Layer 7 of a small transformer language model trained on English Wikipedia (13 layers, counted from 0, width 128).
In attention head 1, each number of a token's query is one row of weights dot the token's vector x. The head spreads its attention over the tokens so far by the softmax of query dot key.

Query weights of the head. A number n stands for (n - 500) times 0.001.
q0: 472 658 452 684 248 513 565 775 318 562 794 508 751 386 333 495 730 220 533 676 423 590 463 395 555 730 674 443 415 357 409 529 623 583 509 757 336 432 441 275 576 541 551 529 421 397 694 448 529 663 718 679 665 112 421 265 541 271 334 518 391 401 343 478 414 512 197 609 294 538 616 535 737 435 557 652 706 530 535 423 410 431 529 605 377 362 555 628 622 369 543 362 582 737 416 480 508 459 436 410 677 387 364 546 575 398 304 684 667 467 486 568 543 391 868 284 509 473 504 666 596 467 314 492 359 342 727 349
q1: 504 638 640 295 537 700 436 523 541 341 407 244 808 474 577 335 622 390 496 896 468 569 800 482 518 416 549 369 430 440 395 482 448 560 219 409 474 379 513 399 732 394 350 645 601 400 404 88 579 411 544 447 548 283 440 409 644 294 575 695 612 359 289 429 683 412 427 672 163 274 430 766 654 734 354 567 588 492 591 716 700 445 665 474 403 720 662 559 596 474 463 571 842 510 490 239 416 513 773 666 513 419 260 746 614 483 374 539 764 530 421 487 471 640 563 354 444 329 134 564 482 591 394 398 437 560 268 561
q2: 700 504 556 496 536 316 539 440 438 253 560 534 409 648 492 410 539 489 657 438 621 616 361 515 465 534 507 496 504 524 523 704 470 196 305 768 533 469 569 468 443 780 433 455 690 484 425 396 398 415 342 774 372 474 514 426 162 540 424 304 504 535 570 593 650 439 316 422 218 255 561 425 695 504 552 642 471 555 358 433 616 310 531 374 442 705 609 414 512 481 626 561 662 676 531 485 221 317 371 267 583 529 533 565 676 444 683 238 527 632 576 687 583 483 689 721 472 600 585 416 676 375 587 557 324 493 443 433
q3: 508 405 345 457 458 545 395 470 425 366 534 416 449 274 567 523 738 192 516 508 642 544 404 341 246 684 292 448 443 470 536 811 416 615 690 263 398 372 410 650 692 395 609 342 484 362 445 530 536 698 544 496 589 620 312 337 472 380 666 701 517 601 558 340 550 600 584 283 469 662 633 592 394 468 690 401 630 467 519 500 620 652 512 567 523 433 599 458 487 504 647 312 739 211 226 236 590 360 345 432 351 465 681 722 430 655 731 708 349 295 468 386 777 775 424 614 679 580 479 468 553 431 709 520 504 730 528 325
q4: 361 401 296 588 665 331 342 914 590 623 302 244 495 471 632 595 935 391 388 467 363 374 427 817 667 564 509 176 440 78 598 559 403 593 659 292 927 480 550 416 722 431 221 260 741 673 388 634 666 714 690 653 515 655 710 353 505 610 846 702 469 505 530 621 459 252 485 212 177 742 382 412 538 563 256 420 375 611 329 514 262 531 326 337 410 393 505 495 398 442 505 674 484 633 378 694 545 427 317 466 563 383 495 425 492 558 349 485 632 356 390 662 607 640 467 515 490 356 590 713 376 351 360 877 747 476 314 785
q5: 665 505 414 376 850 366 399 619 488 286 696 500 332 516 513 418 392 461 452 395 442 881 317 594 376 305 515 577 406 559 375 548 345 611 523 500 336 628 574 746 292 395 463 532 573 788 676 559 428 924 288 541 452 575 540 330 496 650 431 598 517 675 311 608 559 646 305 476 426 607 407 679 222 409 736 308 460 565 489 657 584 613 512 630 457 479 504 562 540 364 483 443 619 552 380 377 565 456 546 428 484 627 443 480 691 500 403 675 492 468 81 484 266 487 585 593 509 542 296 428 622 637 615 203 500 429 596 338
q6: 533 393 349 664 181 369 352 575 470 412 394 578 334 557 517 780 534 480 582 520 733 595 71 681 744 589 668 540 676 907 379 467 533 637 575 246 423 432 508 333 603 450 530 600 425 487 244 421 537 482 600 429 604 331 432 440 545 602 440 566 720 340 487 335 496 197 491 439 523 466 471 685 399 492 508 576 768 440 370 272 517 295 788 394 400 635 457 388 518 438 296 394 601 581 480 215 635 624 763 727 757 713 277 547 421 398 518 418 681 322 631 544 492 473 472 362 526 587 521 672 593 679 473 416 575 361 575 664
q7: 456 472 426 513 832 388 466 483 580 264 570 431 418 560 700 467 458 544 512 452 402 622 524 467 813 454 469 421 612 452 652 323 634 287 417 652 623 559 822 418 460 224 504 562 434 462 517 613 767 614 586 401 590 610 616 585 329 500 524 309 296 359 391 328 260 386 653 399 376 449 607 566 388 463 601 626 792 496 566 614 504 728 575 564 370 195 352 517 505 488 504 571 563 736 358 610 384 77 560 459 348 491 684 467 383 758 631 467 376 644 385 496 218 649 505 512 596 422 554 482 587 482 71 641 742 710 381 443
q8: 554 629 364 712 562 509 567 590 356 509 423 496 478 683 438 582 658 525 513 512 460 760 605 405 596 410 623 613 500 674 704 309 521 536 448 662 632 644 478 703 491 347 694 432 560 566 487 607 530 586 568 479 458 521 519 359 44 310 305 104 482 425 831 459 575 488 500 608 403 260 283 327 628 420 471 413 458 496 500 823 643 322 595 321 165 234 304 588 355 605 527 595 351 546 429 311 594 483 751 504 364 329 426 353 529 613 430 614 350 371 572 537 427 607 646 410 635 726 379 771 431 363 640 530 343 258 848 533
q9: 194 342 434 458 486 322 629 495 514 332 607 509 445 509 468 525 550 445 308 641 482 361 613 304 550 531 558 552 483 477 645 500 474 430 377 572 282 518 388 454 481 381 774 571 685 555 615 430 583 458 518 212 482 383 874 423 443 636 643 337 505 564 198 387 693 441 391 560 648 192 474 438 890 339 517 509 354 671 795 533 220 426 428 414 623 500 775 809 500 303 518 714 630 319 657 548 673 234 619 417 649 505 669 464 492 833 15 308 381 396 609 654 525 640 471 403 775 416 737 372 643 508 485 415 538 500 447 478
q10: 547 558 330 636 529 456 587 356 492 516 547 567 500 590 500 555 360 384 706 523 475 567 330 350 442 581 455 841 350 445 764 652 306 601 258 635 314 725 768 420 491 300 541 536 536 612 774 450 353 402 548 597 452 512 292 603 341 653 572 310 272 438 594 303 758 454 624 566 418 410 460 549 566 464 340 569 615 648 496 463 544 479 524 437 761 421 672 669 561 532 325 662 496 301 719 540 609 883 562 421 289 565 273 374 428 268 570 512 409 414 298 380 652 373 354 299 365 530 252 282 516 564 531 419 557 649 644 559
q11: 753 360 609 372 533 869 273 566 555 661 292 452 686 382 126 541 619 337 579 634 800 280 385 680 756 572 542 434 333 547 638 500 227 613 311 539 543 377 667 568 783 393 403 344 232 435 579 608 402 557 438 455 345 579 459 353 438 533 436 476 415 422 377 615 222 708 390 404 447 633 180 370 543 570 474 468 707 476 441 615 606 570 681 591 462 328 628 505 671 372 403 771 544 244 442 619 370 531 574 641 575 573 257 409 400 517 524 782 463 545 934 431 614 246 426 442 651 196 608 485 518 488 260 815 538 718 549 452
q12: 285 689 788 371 586 695 426 442 411 524 500 709 315 485 484 621 480 344 345 595 577 337 543 587 649 456 482 266 504 686 484 272 228 342 619 692 724 781 440 223 356 732 752 229 626 659 569 632 520 199 520 603 520 450 568 257 481 462 376 583 375 581 420 492 631 436 508 550 326 367 630 544 702 531 450 532 400 457 537 522 434 324 289 316 481 373 576 613 685 562 475 468 870 632 355 465 607 395 394 484 660 376 646 492 486 581 617 597 614 429 650 561 220 569 387 397 421 437 604 539 409 521 522 421 522 592 594 442
q13: 321 379 315 443 470 529 388 518 640 729 403 475 543 378 517 557 479 288 537 440 234 602 594 609 457 349 612 615 628 726 616 633 307 588 690 780 440 538 530 409 308 342 594 633 467 255 491 256 438 628 265 513 355 349 504 461 512 641 330 390 776 586 305 567 552 512 586 719 554 653 421 359 214 598 403 593 720 612 539 515 549 478 365 565 460 651 262 342 604 459 582 261 659 406 796 660 609 520 393 590 380 351 654 744 489 496 596 357 826 598 421 150 512 368 661 583 461 630 580 421 571 470 309 324 760 423 363 259
q14: 572 372 504 328 531 727 569 488 349 507 426 485 473 359 534 215 553 514 493 625 531 322 551 463 314 515 579 433 462 407 353 496 464 558 323 788 628 315 590 489 520 518 542 448 504 638 301 705 294 547 658 496 537 427 453 489 613 535 756 403 519 676 496 504 876 532 549 489 635 417 445 333 421 555 280 530 586 360 510 599 730 515 478 287 592 439 315 390 601 453 347 399 427 436 294 464 415 540 569 694 383 572 597 624 379 652 512 697 717 322 743 379 381 532 435 526 465 521 594 590 854 384 460 351 416 735 596 388
q15: 620 558 690 567 562 432 550 692 496 302 681 361 488 405 627 259 481 446 353 514 712 548 378 545 378 617 587 266 444 656 541 641 761 406 800 362 496 268 447 496 564 619 585 504 556 481 639 269 218 488 426 567 500 647 483 596 670 456 589 386 178 539 599 560 616 429 454 573 500 531 400 651 514 731 555 326 327 540 504 355 544 558 428 409 371 314 508 554 447 268 461 541 325 641 297 360 571 467 234 710 400 646 467 583 420 547 615 596 758 655 583 478 504 455 488 216 480 334 523 417 410 483 721 523 373 595 578 423
q16: 269 377 492 625 467 619 705 446 371 417 650 593 221 308 402 411 581 443 461 169 467 612 551 619 589 345 500 387 426 236 402 414 380 496 386 462 473 420 504 582 272 351 472 414 225 749 574 603 559 400 441 559 367 737 496 322 761 437 421 737 508 362 444 567 717 466 601 362 453 520 484 367 477 477 619 228 487 475 659 598 555 594 520 619 575 471 661 621 345 414 435 508 543 632 477 360 805 597 500 473 543 517 500 256 642 504 707 609 386 876 628 351 395 332 666 472 591 489 723 702 432 479 569 825 478 615 441 600
q17: 508 393 574 160 323 605 505 596 669 744 523 393 432 598 406 269 701 588 624 739 392 210 414 426 277 636 395 569 455 236 565 292 333 335 422 528 383 376 452 665 579 327 428 392 530 334 459 760 371 505 250 348 629 440 409 500 496 491 607 198 527 392 584 565 748 488 455 614 706 287 305 545 496 628 618 584 471 633 516 648 444 152 623 492 479 279 518 496 443 358 793 588 642 533 598 611 373 487 661 714 914 561 519 645 608 254 300 295 522 607 573 542 702 353 567 574 619 660 504 505 487 453 172 736 681 441 712 560
q18: 314 484 480 382 417 580 481 451 495 188 451 354 175 586 514 511 749 585 307 886 615 614 459 678 147 383 465 377 296 301 921 625 477 402 365 631 549 709 585 292 545 454 634 338 430 625 563 363 588 791 546 430 532 399 437 644 606 939 557 382 436 356 419 550 375 394 390 418 435 333 676 513 572 646 491 99 546 529 448 509 624 244 594 523 536 631 453 524 835 307 587 467 409 575 775 715 762 477 495 495 749 742 176 453 288 359 408 404 375 265 531 284 575 515 608 593 637 579 288 211 725 687 683 640 605 573 463 555
q19: 554 371 530 588 276 464 512 906 468 552 622 113 637 492 389 617 512 385 531 446 562 391 531 352 439 576 456 420 310 712 365 425 418 492 349 517 419 395 351 413 585 552 488 548 623 545 426 625 626 356 662 468 508 430 453 631 571 728 534 458 538 574 549 776 574 727 349 589 269 394 401 448 496 488 333 605 333 461 396 518 378 521 287 535 473 483 289 549 413 366 537 878 700 517 481 261 652 480 738 429 756 819 725 331 561 453 448 657 533 500 256 504 425 635 381 317 529 275 798 593 612 472 452 536 383 314 615 551
q20: 485 580 317 528 249 413 449 571 201 730 389 703 406 507 663 560 550 406 530 522 647 467 537 326 450 519 398 795 549 559 579 444 678 199 680 577 409 439 401 636 395 579 531 713 372 376 605 673 664 344 552 526 713 622 462 485 589 456 518 464 726 488 546 548 531 421 434 628 269 442 631 461 562 567 408 450 591 321 366 451 340 355 382 474 673 555 450 573 393 467 594 527 578 451 892 400 236 485 516 567 522 553 369 576 532 537 286 263 570 521 559 703 307 562 425 621 219 464 473 375 212 386 553 659 536 709 463 570
q21: 552 550 188 535 462 405 606 530 726 496 604 372 572 392 673 546 693 492 516 382 428 528 585 364 441 570 584 569 408 607 549 280 500 147 336 602 587 333 633 442 276 463 559 581 435 415 445 371 727 444 472 451 598 319 574 630 488 418 298 534 444 825 283 268 322 504 689 337 566 584 801 308 674 601 353 666 599 566 435 345 524 377 711 532 660 678 421 496 290 431 394 467 714 469 708 431 648 496 403 500 719 775 562 732 244 340 455 528 348 459 491 492 434 683 138 471 504 469 554 559 327 708 715 500 307 504 691 536
q22: 373 650 549 558 500 454 752 641 727 299 650 562 731 381 465 671 354 335 599 658 539 582 500 424 401 508 492 513 786 561 646 417 384 690 673 763 391 427 538 456 325 216 625 174 416 400 309 403 313 562 537 643 687 306 428 302 442 353 675 544 619 807 440 545 326 313 578 529 726 380 341 520 699 430 349 551 514 553 555 639 479 583 661 480 568 635 556 238 816 363 500 580 459 789 654 517 399 611 401 380 384 409 651 640 493 291 211 467 729 307 411 634 337 253 597 429 571 342 555 356 411 433 697 551 480 295 467 401
q23: 335 504 458 604 278 567 529 455 428 492 587 554 627 669 512 696 456 625 527 439 399 245 465 453 560 449 387 538 452 537 273 574 546 504 807 411 390 532 389 582 344 523 642 668 578 403 541 607 465 517 597 441 149 450 650 500 349 433 175 256 306 646 556 651 569 567 597 351 563 484 508 426 329 469 634 281 712 175 570 348 562 386 365 550 553 622 636 298 521 543 467 441 839 492 793 659 508 558 796 651 574 181 881 520 524 569 427 388 451 456 482 496 463 195 474 555 421 537 516 535 551 591 586 330 496 642 465 538
q24: 402 532 414 682 76 620 381 560 349 596 566 505 341 640 490 435 510 688 453 528 569 462 185 755 392 625 109 758 705 310 638 638 406 751 819 226 505 398 669 541 208 424 446 443 414 456 401 520 509 389 528 299 576 655 591 525 590 505 355 767 505 594 427 582 658 595 176 300 649 583 723 460 745 430 704 495 447 341 375 500 542 847 906 751 596 550 714 79 740 703 564 312 276 526 443 208 505 303 278 425 311 397 677 568 516 701 542 702 406 398 282 463 423 542 247 576 450 437 481 648 255 423 453 591 662 439 571 435
q25: 523 882 458 504 521 620 574 257 581 305 677 539 558 492 685 369 590 454 453 458 599 621 657 484 451 412 648 462 567 333 417 615 402 622 553 582 350 593 714 269 372 385 225 357 484 381 772 638 634 534 429 568 279 500 413 520 618 504 307 315 743 442 476 687 50 534 602 593 457 529 270 448 404 492 349 552 425 507 661 438 677 421 593 287 561 260 411 414 348 284 368 492 439 307 613 763 400 488 627 339 476 409 621 560 466 578 605 559 467 580 647 438 462 774 782 687 357 398 645 416 428 571 696 300 477 473 571 480
q26: 496 623 459 724 385 423 553 321 461 526 419 387 584 413 285 832 535 463 420 467 623 625 420 615 470 893 326 640 536 496 508 602 345 513 647 449 541 409 306 383 659 458 583 563 445 421 254 731 546 509 774 764 597 659 739 587 563 603 431 411 630 509 405 350 421 536 273 455 806 826 407 468 409 546 455 410 598 336 389 712 525 208 457 694 492 690 422 251 347 479 579 97 621 564 148 567 568 262 631 546 479 624 357 242 638 629 416 479 574 576 410 373 359 681 340 360 201 364 491 524 436 599 491 701 600 546 593 558
q27: 598 874 631 195 202 597 676 212 555 330 390 564 829 421 516 557 346 496 530 552 659 580 663 465 555 667 705 557 651 601 481 485 542 463 680 425 385 626 371 617 508 492 695 508 565 544 640 528 527 292 515 330 546 356 370 429 355 394 522 719 326 448 716 710 508 551 226 384 272 429 561 554 298 617 609 469 483 406 327 400 755 376 566 661 507 384 453 389 542 363 588 313 462 691 400 534 411 534 528 413 508 513 487 516 593 609 644 553 428 405 410 444 427 504 649 438 350 311 586 423 574 476 563 225 496 455 339 749
q28: 458 742 531 856 565 340 275 525 569 476 388 443 365 622 401 598 500 671 125 407 778 566 595 151 569 679 352 755 545 414 495 419 363 581 795 224 407 657 583 784 608 255 535 524 606 749 355 571 634 464 448 350 591 420 531 485 391 373 441 525 576 440 348 562 510 262 411 519 712 608 519 627 635 344 416 305 803 487 441 407 647 660 198 294 776 730 387 441 589 500 655 306 516 630 198 519 616 590 381 586 424 380 647 680 475 364 268 500 143 365 436 798 231 947 16 688 581 409 729 639 350 315 521 660 591 566 395 476
q29: 384 694 630 939 664 231 557 603 717 666 504 517 527 272 596 404 361 745 266 525 692 546 366 594 391 342 393 599 643 469 424 534 483 464 230 780 443 565 521 609 454 508 369 297 445 732 452 264 449 500 651 440 475 588 596 605 462 487 762 317 661 609 491 346 513 294 90 380 226 600 268 468 307 404 265 539 668 645 369 504 446 518 324 364 516 306 729 700 620 420 487 620 509 367 400 500 670 291 614 525 323 436 357 779 544 475 365 567 474 400 500 742 452 662 561 398 571 352 311 580 538 633 667 632 508 521 546 504
q30: 658 584 233 369 528 504 434 694 588 428 564 374 429 438 783 692 550 504 511 638 787 729 403 614 643 250 419 596 391 508 444 567 478 615 290 692 460 174 530 589 779 421 729 601 432 465 488 382 507 384 597 417 590 459 281 562 470 484 546 353 492 593 469 552 434 468 473 445 484 581 729 698 383 500 588 656 496 436 454 469 359 641 348 390 284 430 435 295 414 522 367 386 451 520 331 545 337 478 578 578 590 414 553 569 400 507 817 630 364 741 500 522 700 636 504 334 595 397 500 191 436 628 360 318 482 504 710 478
q31: 552 366 679 439 280 313 457 721 374 558 469 528 534 524 304 617 250 337 716 448 300 601 366 554 352 350 442 706 377 573 660 607 598 470 403 388 615 386 421 484 394 607 538 697 615 491 346 401 516 640 643 521 545 553 365 564 382 321 496 400 504 726 420 487 718 398 504 568 482 483 529 434 444 338 436 454 377 582 581 706 423 543 429 210 374 650 551 305 158 410 710 571 613 491 520 557 463 667 641 655 729 728 747 567 404 496 229 313 249 458 707 265 727 694 459 54 430 586 487 353 654 585 500 625 609 705 484 694

Each question shows a short text with each token's key, already scaled and adjusted for position as the last token sees it. A number n stands for (n - 500) times 0.003.

Then comes the last token's vector x. A number n stands for (n - 500) times 0.0081.

0 " M": 763 606 657 319 569 526 399 549 626 552 367 656 686 346 652 595 682 722 695 451 519 376 570 179 487 443 316 394 243 564 380 391
1 " |": 665 586 663 280 708 513 437 730 719 583 416 697 700 405 575 596 808 654 668 466 545 407 567 192 353 382 339 391 86 561 374 449
2 "  ": 734 610 627 332 634 504 475 635 731 614 400 728 706 378 589 622 821 710 662 481 562 405 564 227 371 427 287 337 154 557 356 419
3 "|": 654 625 641 282 637 466 505 718 701 616 369 743 742 400 568 627 774 691 688 466 571 410 570 265 386 387 331 460 141 565 390 474
4 "  ": 787 623 605 338 621 456 518 598 735 607 374 711 721 352 562 648 821 727 643 487 559 392 585 271 377 424 273 366 193 529 360 420
5 "|": 665 623 634 272 632 409 514 699 717 614 335 768 764 376 572 623 783 716 637 482 570 375 604 313 391 409 350 486 190 546 394 472
6 "\n": 736 712 677 322 606 364 476 648 698 629 355 712 784 408 593 612 791 750 684 523 569 389 658 309 354 311 288 419 197 579 322 419
x: 463 557 417 670 659 700 269 554 507 537 427 639 149 557 551 188 625 492 499 493 425 443 393 649 379 585 692 578 526 421 453 446 520 458 380 471 541 529 376 363 297 695 588 501 400 341 477 495 292 650 274 491 512 512 776 260 830 288 483 607 554 480 296 412 422 491 679 590 781 501 738 466 638 573 748 475 434 359 402 481 524 296 772 472 377 287 490 533 811 494 646 330 544 371 514 549 486 625 448 501 577 559 599 493 722 614 373 437 592 397 389 443 374 590 376 511 347 577 565 614 219 451 426 739 458 464 614 549
Which two tokens does the last token look at most, in order? 0 " M", 4 "  "

0 "ure": 762 594 652 313 557 519 398 538 631 546 359 647 698 358 662 587 687 733 669 468 512 378 576 190 488 461 308 392 262 566 371 383
1 " as": 635 572 698 271 661 380 474 663 771 501 408 752 729 456 602 547 722 749 726 432 510 399 578 237 326 424 339 357 207 604 286 371
2 " Cou": 732 600 731 318 763 501 375 651 726 559 420 667 717 355 543 653 660 655 678 486 531 383 582 225 311 356 309 385 228 498 305 423
3 "ns": 672 570 672 421 735 554 426 650 720 606 361 664 651 366 595 719 794 745 694 542 398 377 563 281 372 404 349 426 185 511 309 412
4 "el": 620 540 711 294 704 486 399 675 691 636 403 687 798 384 628 642 792 716 689 512 396 383 660 322 344 345 262 365 260 517 325 386
5 "or": 607 598 767 319 654 520 440 698 725 628 408 691 802 393 592 618 796 717 681 531 449 387 613 276 383 345 297 434 228 589 320 335
6 ",": 561 542 753 215 559 472 385 757 723 631 412 643 808 395 531 547 817 783 626 493 554 428 520 277 317 392 248 378 150 556 296 387
x: 621 514 521 572 537 758 299 553 604 584 453 609 289 651 370 280 629 358 510 465 376 411 474 612 424 495 709 632 523 549 608 363 564 359 318 488 535 577 359 497 264 654 605 527 457 367 317 469 356 605 295 403 662 559 768 222 669 491 565 680 479 479 284 422 464 330 686 468 823 543 727 447 400 557 661 531 506 512 347 556 513 324 696 752 516 341 479 601 767 479 744 377 414 368 559 468 352 526 559 555 531 490 496 275 590 577 465 348 703 287 308 467 349 647 385 585 317 557 473 526 197 518 420 769 468 515 546 590
To which token does the last token give the most attention? 1 " as"

0 " Got": 768 598 645 339 566 519 386 550 642 539 365 668 701 355 660 588 689 723 685 453 501 380 567 184 473 470 332 388 253 554 362 397
1 "ra": 661 522 736 354 551 508 474 673 756 604 409 683 788 423 645 628 759 661 786 473 480 360 536 282 356 399 259 443 161 450 286 451
2 ".": 643 607 726 236 515 453 442 606 691 668 446 706 745 452 608 529 713 803 681 513 547 414 570 269 326 382 269 421 185 513 320 468
3 "\n\n": 732 762 734 257 478 427 485 612 656 684 389 685 757 478 634 577 689 781 711 492 543 409 612 297 328 386 359 427 153 557 320 470
4 "=": 742 713 725 268 542 489 569 513 697 602 340 703 716 443 630 556 715 802 724 546 528 384 571 268 347 392 425 418 162 510 335 503
5 "=": 772 808 732 280 506 495 605 551 662 577 312 706 687 494 603 634 650 839 704 551 558 408 598 274 358 392 430 462 149 496 424 498
6 "E": 825 592 738 337 524 470 546 570 656 528 356 764 747 449 623 528 668 746 685 587 495 459 585 323 379 418 436 349 76 515 366 447
x: 550 517 355 604 548 644 326 616 647 523 585 541 391 688 390 249 537 326 498 561 535 398 322 623 487 686 817 568 312 692 380 389 655 368 351 633 477 438 326 399 408 644 555 600 379 404 311 640 245 634 297 549 695 482 689 114 885 432 473 703 656 382 256 509 539 530 529 509 726 586 584 496 578 614 672 585 446 442 215 505 534 425 668 582 441 477 656 646 528 507 515 388 533 321 358 462 468 626 353 552 482 543 635 491 716 527 509 356 607 296 375 434 401 544 458 453 387 622 649 415 374 554 446 602 288 503 398 451
Which token does the last token look at most, and with what share of its attention? 5 "=", with about 50%

0 "y": 765 583 648 300 548 522 402 550 624 560 364 649 709 361 655 580 679 730 668 454 517 395 590 194 491 461 319 404 255 557 366 388
1 " |": 588 561 673 252 618 492 474 669 712 616 406 668 759 458 610 569 751 734 649 455 524 434 568 228 349 361 332 387 108 547 353 445
2 "  ": 720 592 630 328 587 507 481 598 732 641 391 742 746 405 598 602 802 765 649 474 546 432 558 238 361 409 280 325 155 530 329 424
3 "|": 644 620 637 294 587 456 524 690 698 634 365 739 759 419 567 610 760 720 669 447 579 427 557 282 387 376 311 456 133 544 383 473
4 "  ": 807 625 596 354 592 454 526 578 732 610 378 706 733 361 561 633 811 745 624 479 562 423 576 277 380 417 266 370 177 494 352 425
5 "|": 675 631 625 285 617 401 517 693 712 619 342 766 768 383 567 611 784 727 614 465 575 394 601 322 397 401 338 485 171 524 398 474
6 "\n": 749 710 667 327 601 355 480 647 693 626 355 705 784 420 584 603 798 756 664 504 579 401 653 316 351 303 273 418 178 553 315 420
x: 463 550 404 664 641 711 257 548 515 557 429 657 170 559 558 196 635 487 506 489 408 438 407 653 393 567 694 584 515 419 445 458 535 465 382 463 563 534 377 364 285 682 601 508 405 338 484 489 289 653 265 484 527 518 758 260 830 280 475 603 546 478 315 403 427 511 690 582 756 511 756 447 639 562 746 469 407 364 402 476 522 292 782 472 387 289 493 535 801 487 636 311 568 358 536 531 479 628 424 491 582 552 588 488 721 607 377 445 594 402 379 450 383 603 379 511 334 599 577 618 229 445 429 729 454 463 615 545
To which token does the last token give the most attention? 0 "y"

0 ".": 751 595 641 285 547 515 416 540 612 566 353 656 696 361 640 577 681 746 672 453 522 400 573 190 474 457 314 403 240 548 373 400
1 " According": 659 612 700 377 516 444 498 557 681 663 456 673 702 415 577 514 782 836 823 458 626 373 616 352 406 417 316 463 189 540 308 463
2 " to": 637 670 479 377 493 404 581 677 774 653 424 681 690 450 558 596 735 898 719 453 592 283 480 327 336 409 441 502 313 515 374 528
3 " leg": 610 552 710 412 598 407 561 581 729 603 295 727 719 402 613 643 710 779 684 463 549 235 511 287 331 415 351 489 229 519 343 484
4 "end": 674 563 694 324 550 374 561 565 665 568 298 702 737 388 599 691 731 793 709 480 530 273 548 316 326 403 301 482 156 502 388 461
5 "s": 625 508 701 385 504 404 483 638 683 699 348 717 738 393 647 675 779 917 662 529 608 267 615 373 316 438 330 485 251 580 349 407
6 ",": 621 539 705 269 447 380 430 681 765 669 373 627 772 478 576 542 734 886 682 497 643 393 578 361 299 464 375 455 140 521 316 501
x: 586 492 485 539 494 813 263 681 540 587 486 716 331 626 243 268 586 219 513 448 554 446 363 600 336 568 807 593 414 474 704 336 626 375 342 509 540 553 382 512 200 674 527 528 458 363 404 365 345 636 227 445 587 518 758 316 608 383 527 529 557 485 353 371 539 369 713 526 798 442 683 484 522 658 668 516 484 414 392 520 503 310 661 697 546 384 540 495 688 312 687 375 461 344 567 553 379 635 616 664 467 471 603 406 597 658 527 347 632 390 409 486 441 642 456 561 330 552 481 399 207 568 384 673 482 515 549 510
To which token does the last token give the most attention? 6 ","

0 " 26": 759 587 624 295 541 504 412 528 623 564 367 669 713 345 649 594 681 727 681 438 513 398 578 194 487 460 313 406 242 553 374 381
1 " |": 657 588 585 245 642 349 459 654 718 607 363 738 815 407 554 630 763 664 663 494 596 374 659 242 343 426 325 423 136 555 362 388
2 " Del": 713 665 632 259 735 427 431 690 758 546 411 642 798 440 542 587 685 606 669 425 536 312 604 259 343 397 284 378 174 529 334 413
3 "iver": 724 580 763 291 670 448 414 650 711 608 357 676 730 464 563 640 778 729 572 491 471 293 563 358 307 385 301 415 156 539 332 449
4 "y": 679 538 755 236 600 470 488 644 729 613 352 711 820 434 591 631 809 706 634 493 487 339 627 358 363 397 295 432 222 537 330 380
5 " driver": 644 572 747 242 638 422 492 601 642 610 373 709 683 363 589 633 748 672 606 487 539 290 628 388 410 370 274 455 200 549 317 314
6 " |": 580 581 677 235 614 471 502 659 721 562 348 654 751 409 615 596 748 692 582 471 535 364 554 269 350 337 332 399 152 554 319 381
x: 618 495 600 720 670 595 278 571 590 467 387 620 213 742 483 262 518 361 585 509 353 337 299 493 441 583 597 577 637 554 522 473 626 421 360 488 457 633 364 434 398 669 526 523 397 411 242 441 274 625 280 478 578 484 615 230 799 318 512 680 545 532 293 437 542 302 643 413 701 461 727 455 336 706 664 538 519 488 355 419 461 438 621 783 594 352 470 610 709 578 737 355 565 345 585 488 493 633 526 530 524 483 610 443 634 517 446 371 601 355 408 371 400 554 533 475 344 518 502 651 120 442 458 790 480 524 490 574
To which token does the last token give the most attention? 6 " |"

0 " 500": 766 582 641 295 538 521 412 541 617 551 374 668 710 353 659 599 686 716 678 445 510 395 578 208 509 459 313 404 252 561 375 378
1 " mer": 721 557 703 286 699 451 415 616 717 540 328 775 729 390 605 633 656 698 785 517 478 341 599 269 366 437 294 502 101 548 289 338
2 "chan": 692 623 740 301 653 432 440 587 725 549 350 768 779 460 668 619 763 672 764 524 469 349 595 285 349 408 291 506 135 530 381 390
3 "t": 652 548 732 283 619 502 411 636 699 618 381 767 803 453 670 674 765 709 696 531 415 293 592 355 364 401 272 483 177 575 356 312
4 " gu": 666 593 637 339 705 412 462 606 716 496 394 811 764 387 601 671 699 642 785 459 560 332 518 239 388 393 385 515 73 495 330 401
5 "ild": 621 601 705 317 760 487 453 679 695 623 309 745 787 402 600 664 736 722 692 536 426 318 589 309 302 424 247 465 184 545 298 377
6 " during": 602 598 632 288 536 377 444 554 736 565 381 883 689 315 622 645 750 768 671 479 545 338 564 243 439 427 369 442 237 564 227 401
x: 506 508 537 715 578 709 217 553 512 461 287 589 317 665 489 246 619 414 521 449 504 468 479 549 430 569 763 551 527 453 439 461 593 315 317 547 444 565 305 557 221 762 478 610 437 448 415 512 318 508 114 488 699 690 706 320 742 449 642 673 442 437 354 550 340 446 690 513 723 417 729 500 521 671 688 414 509 435 510 581 505 297 672 571 661 480 568 446 683 467 695 350 423 348 311 373 483 531 560 545 510 343 654 461 567 547 517 565 617 292 423 299 337 591 509 373 269 465 487 562 298 539 407 701 547 486 423 753
Which token does the last token look at most, and with what share of its attention? 6 " during", with about 60%

0 " were": 734 582 645 291 554 524 396 567 600 556 375 652 704 351 631 571 670 735 687 432 527 396 587 197 474 501 329 400 262 565 353 362
1 " a": 596 479 716 311 559 504 446 770 651 542 460 869 653 484 605 491 813 751 814 431 554 395 551 343 465 511 405 439 261 594 305 295
2 " part": 694 601 753 338 578 471 484 728 591 580 419 768 676 448 644 614 651 686 815 385 562 375 589 224 374 513 300 462 213 588 368 313
3 " of": 560 553 670 275 507 496 491 692 753 469 454 846 694 451 571 612 787 811 756 458 543 301 587 259 499 506 326 445 303 574 288 367
4 " the": 676 511 659 239 500 507 509 726 771 452 417 824 678 430 597 596 819 722 732 456 533 317 565 344 506 416 474 499 244 554 264 289
5 " Ay": 727 577 737 281 664 511 453 610 763 446 378 627 779 341 527 681 703 631 722 432 527 337 588 300 396 369 357 471 162 464 320 492
6 "ya": 634 554 730 282 600 551 437 736 769 498 379 690 774 399 602 634 742 639 726 493 515 285 542 276 398 418 309 473 151 474 242 445
x: 649 571 380 659 608 630 223 614 612 433 681 517 357 787 325 305 645 463 507 459 490 527 421 601 553 697 615 537 366 532 486 602 650 452 420 477 608 610 375 390 166 638 592 501 457 422 442 608 430 577 362 521 568 468 549 294 819 286 461 590 397 443 203 550 497 381 527 419 711 567 783 479 498 803 791 442 539 526 350 537 456 278 610 508 509 358 602 521 625 714 676 456 377 376 357 488 434 733 380 578 349 306 569 308 651 666 465 448 565 361 320 449 403 523 467 605 318 516 464 403 206 477 330 669 488 609 420 558
Which two tokens does the last token look at most, in order? 4 " the", 5 " Ay"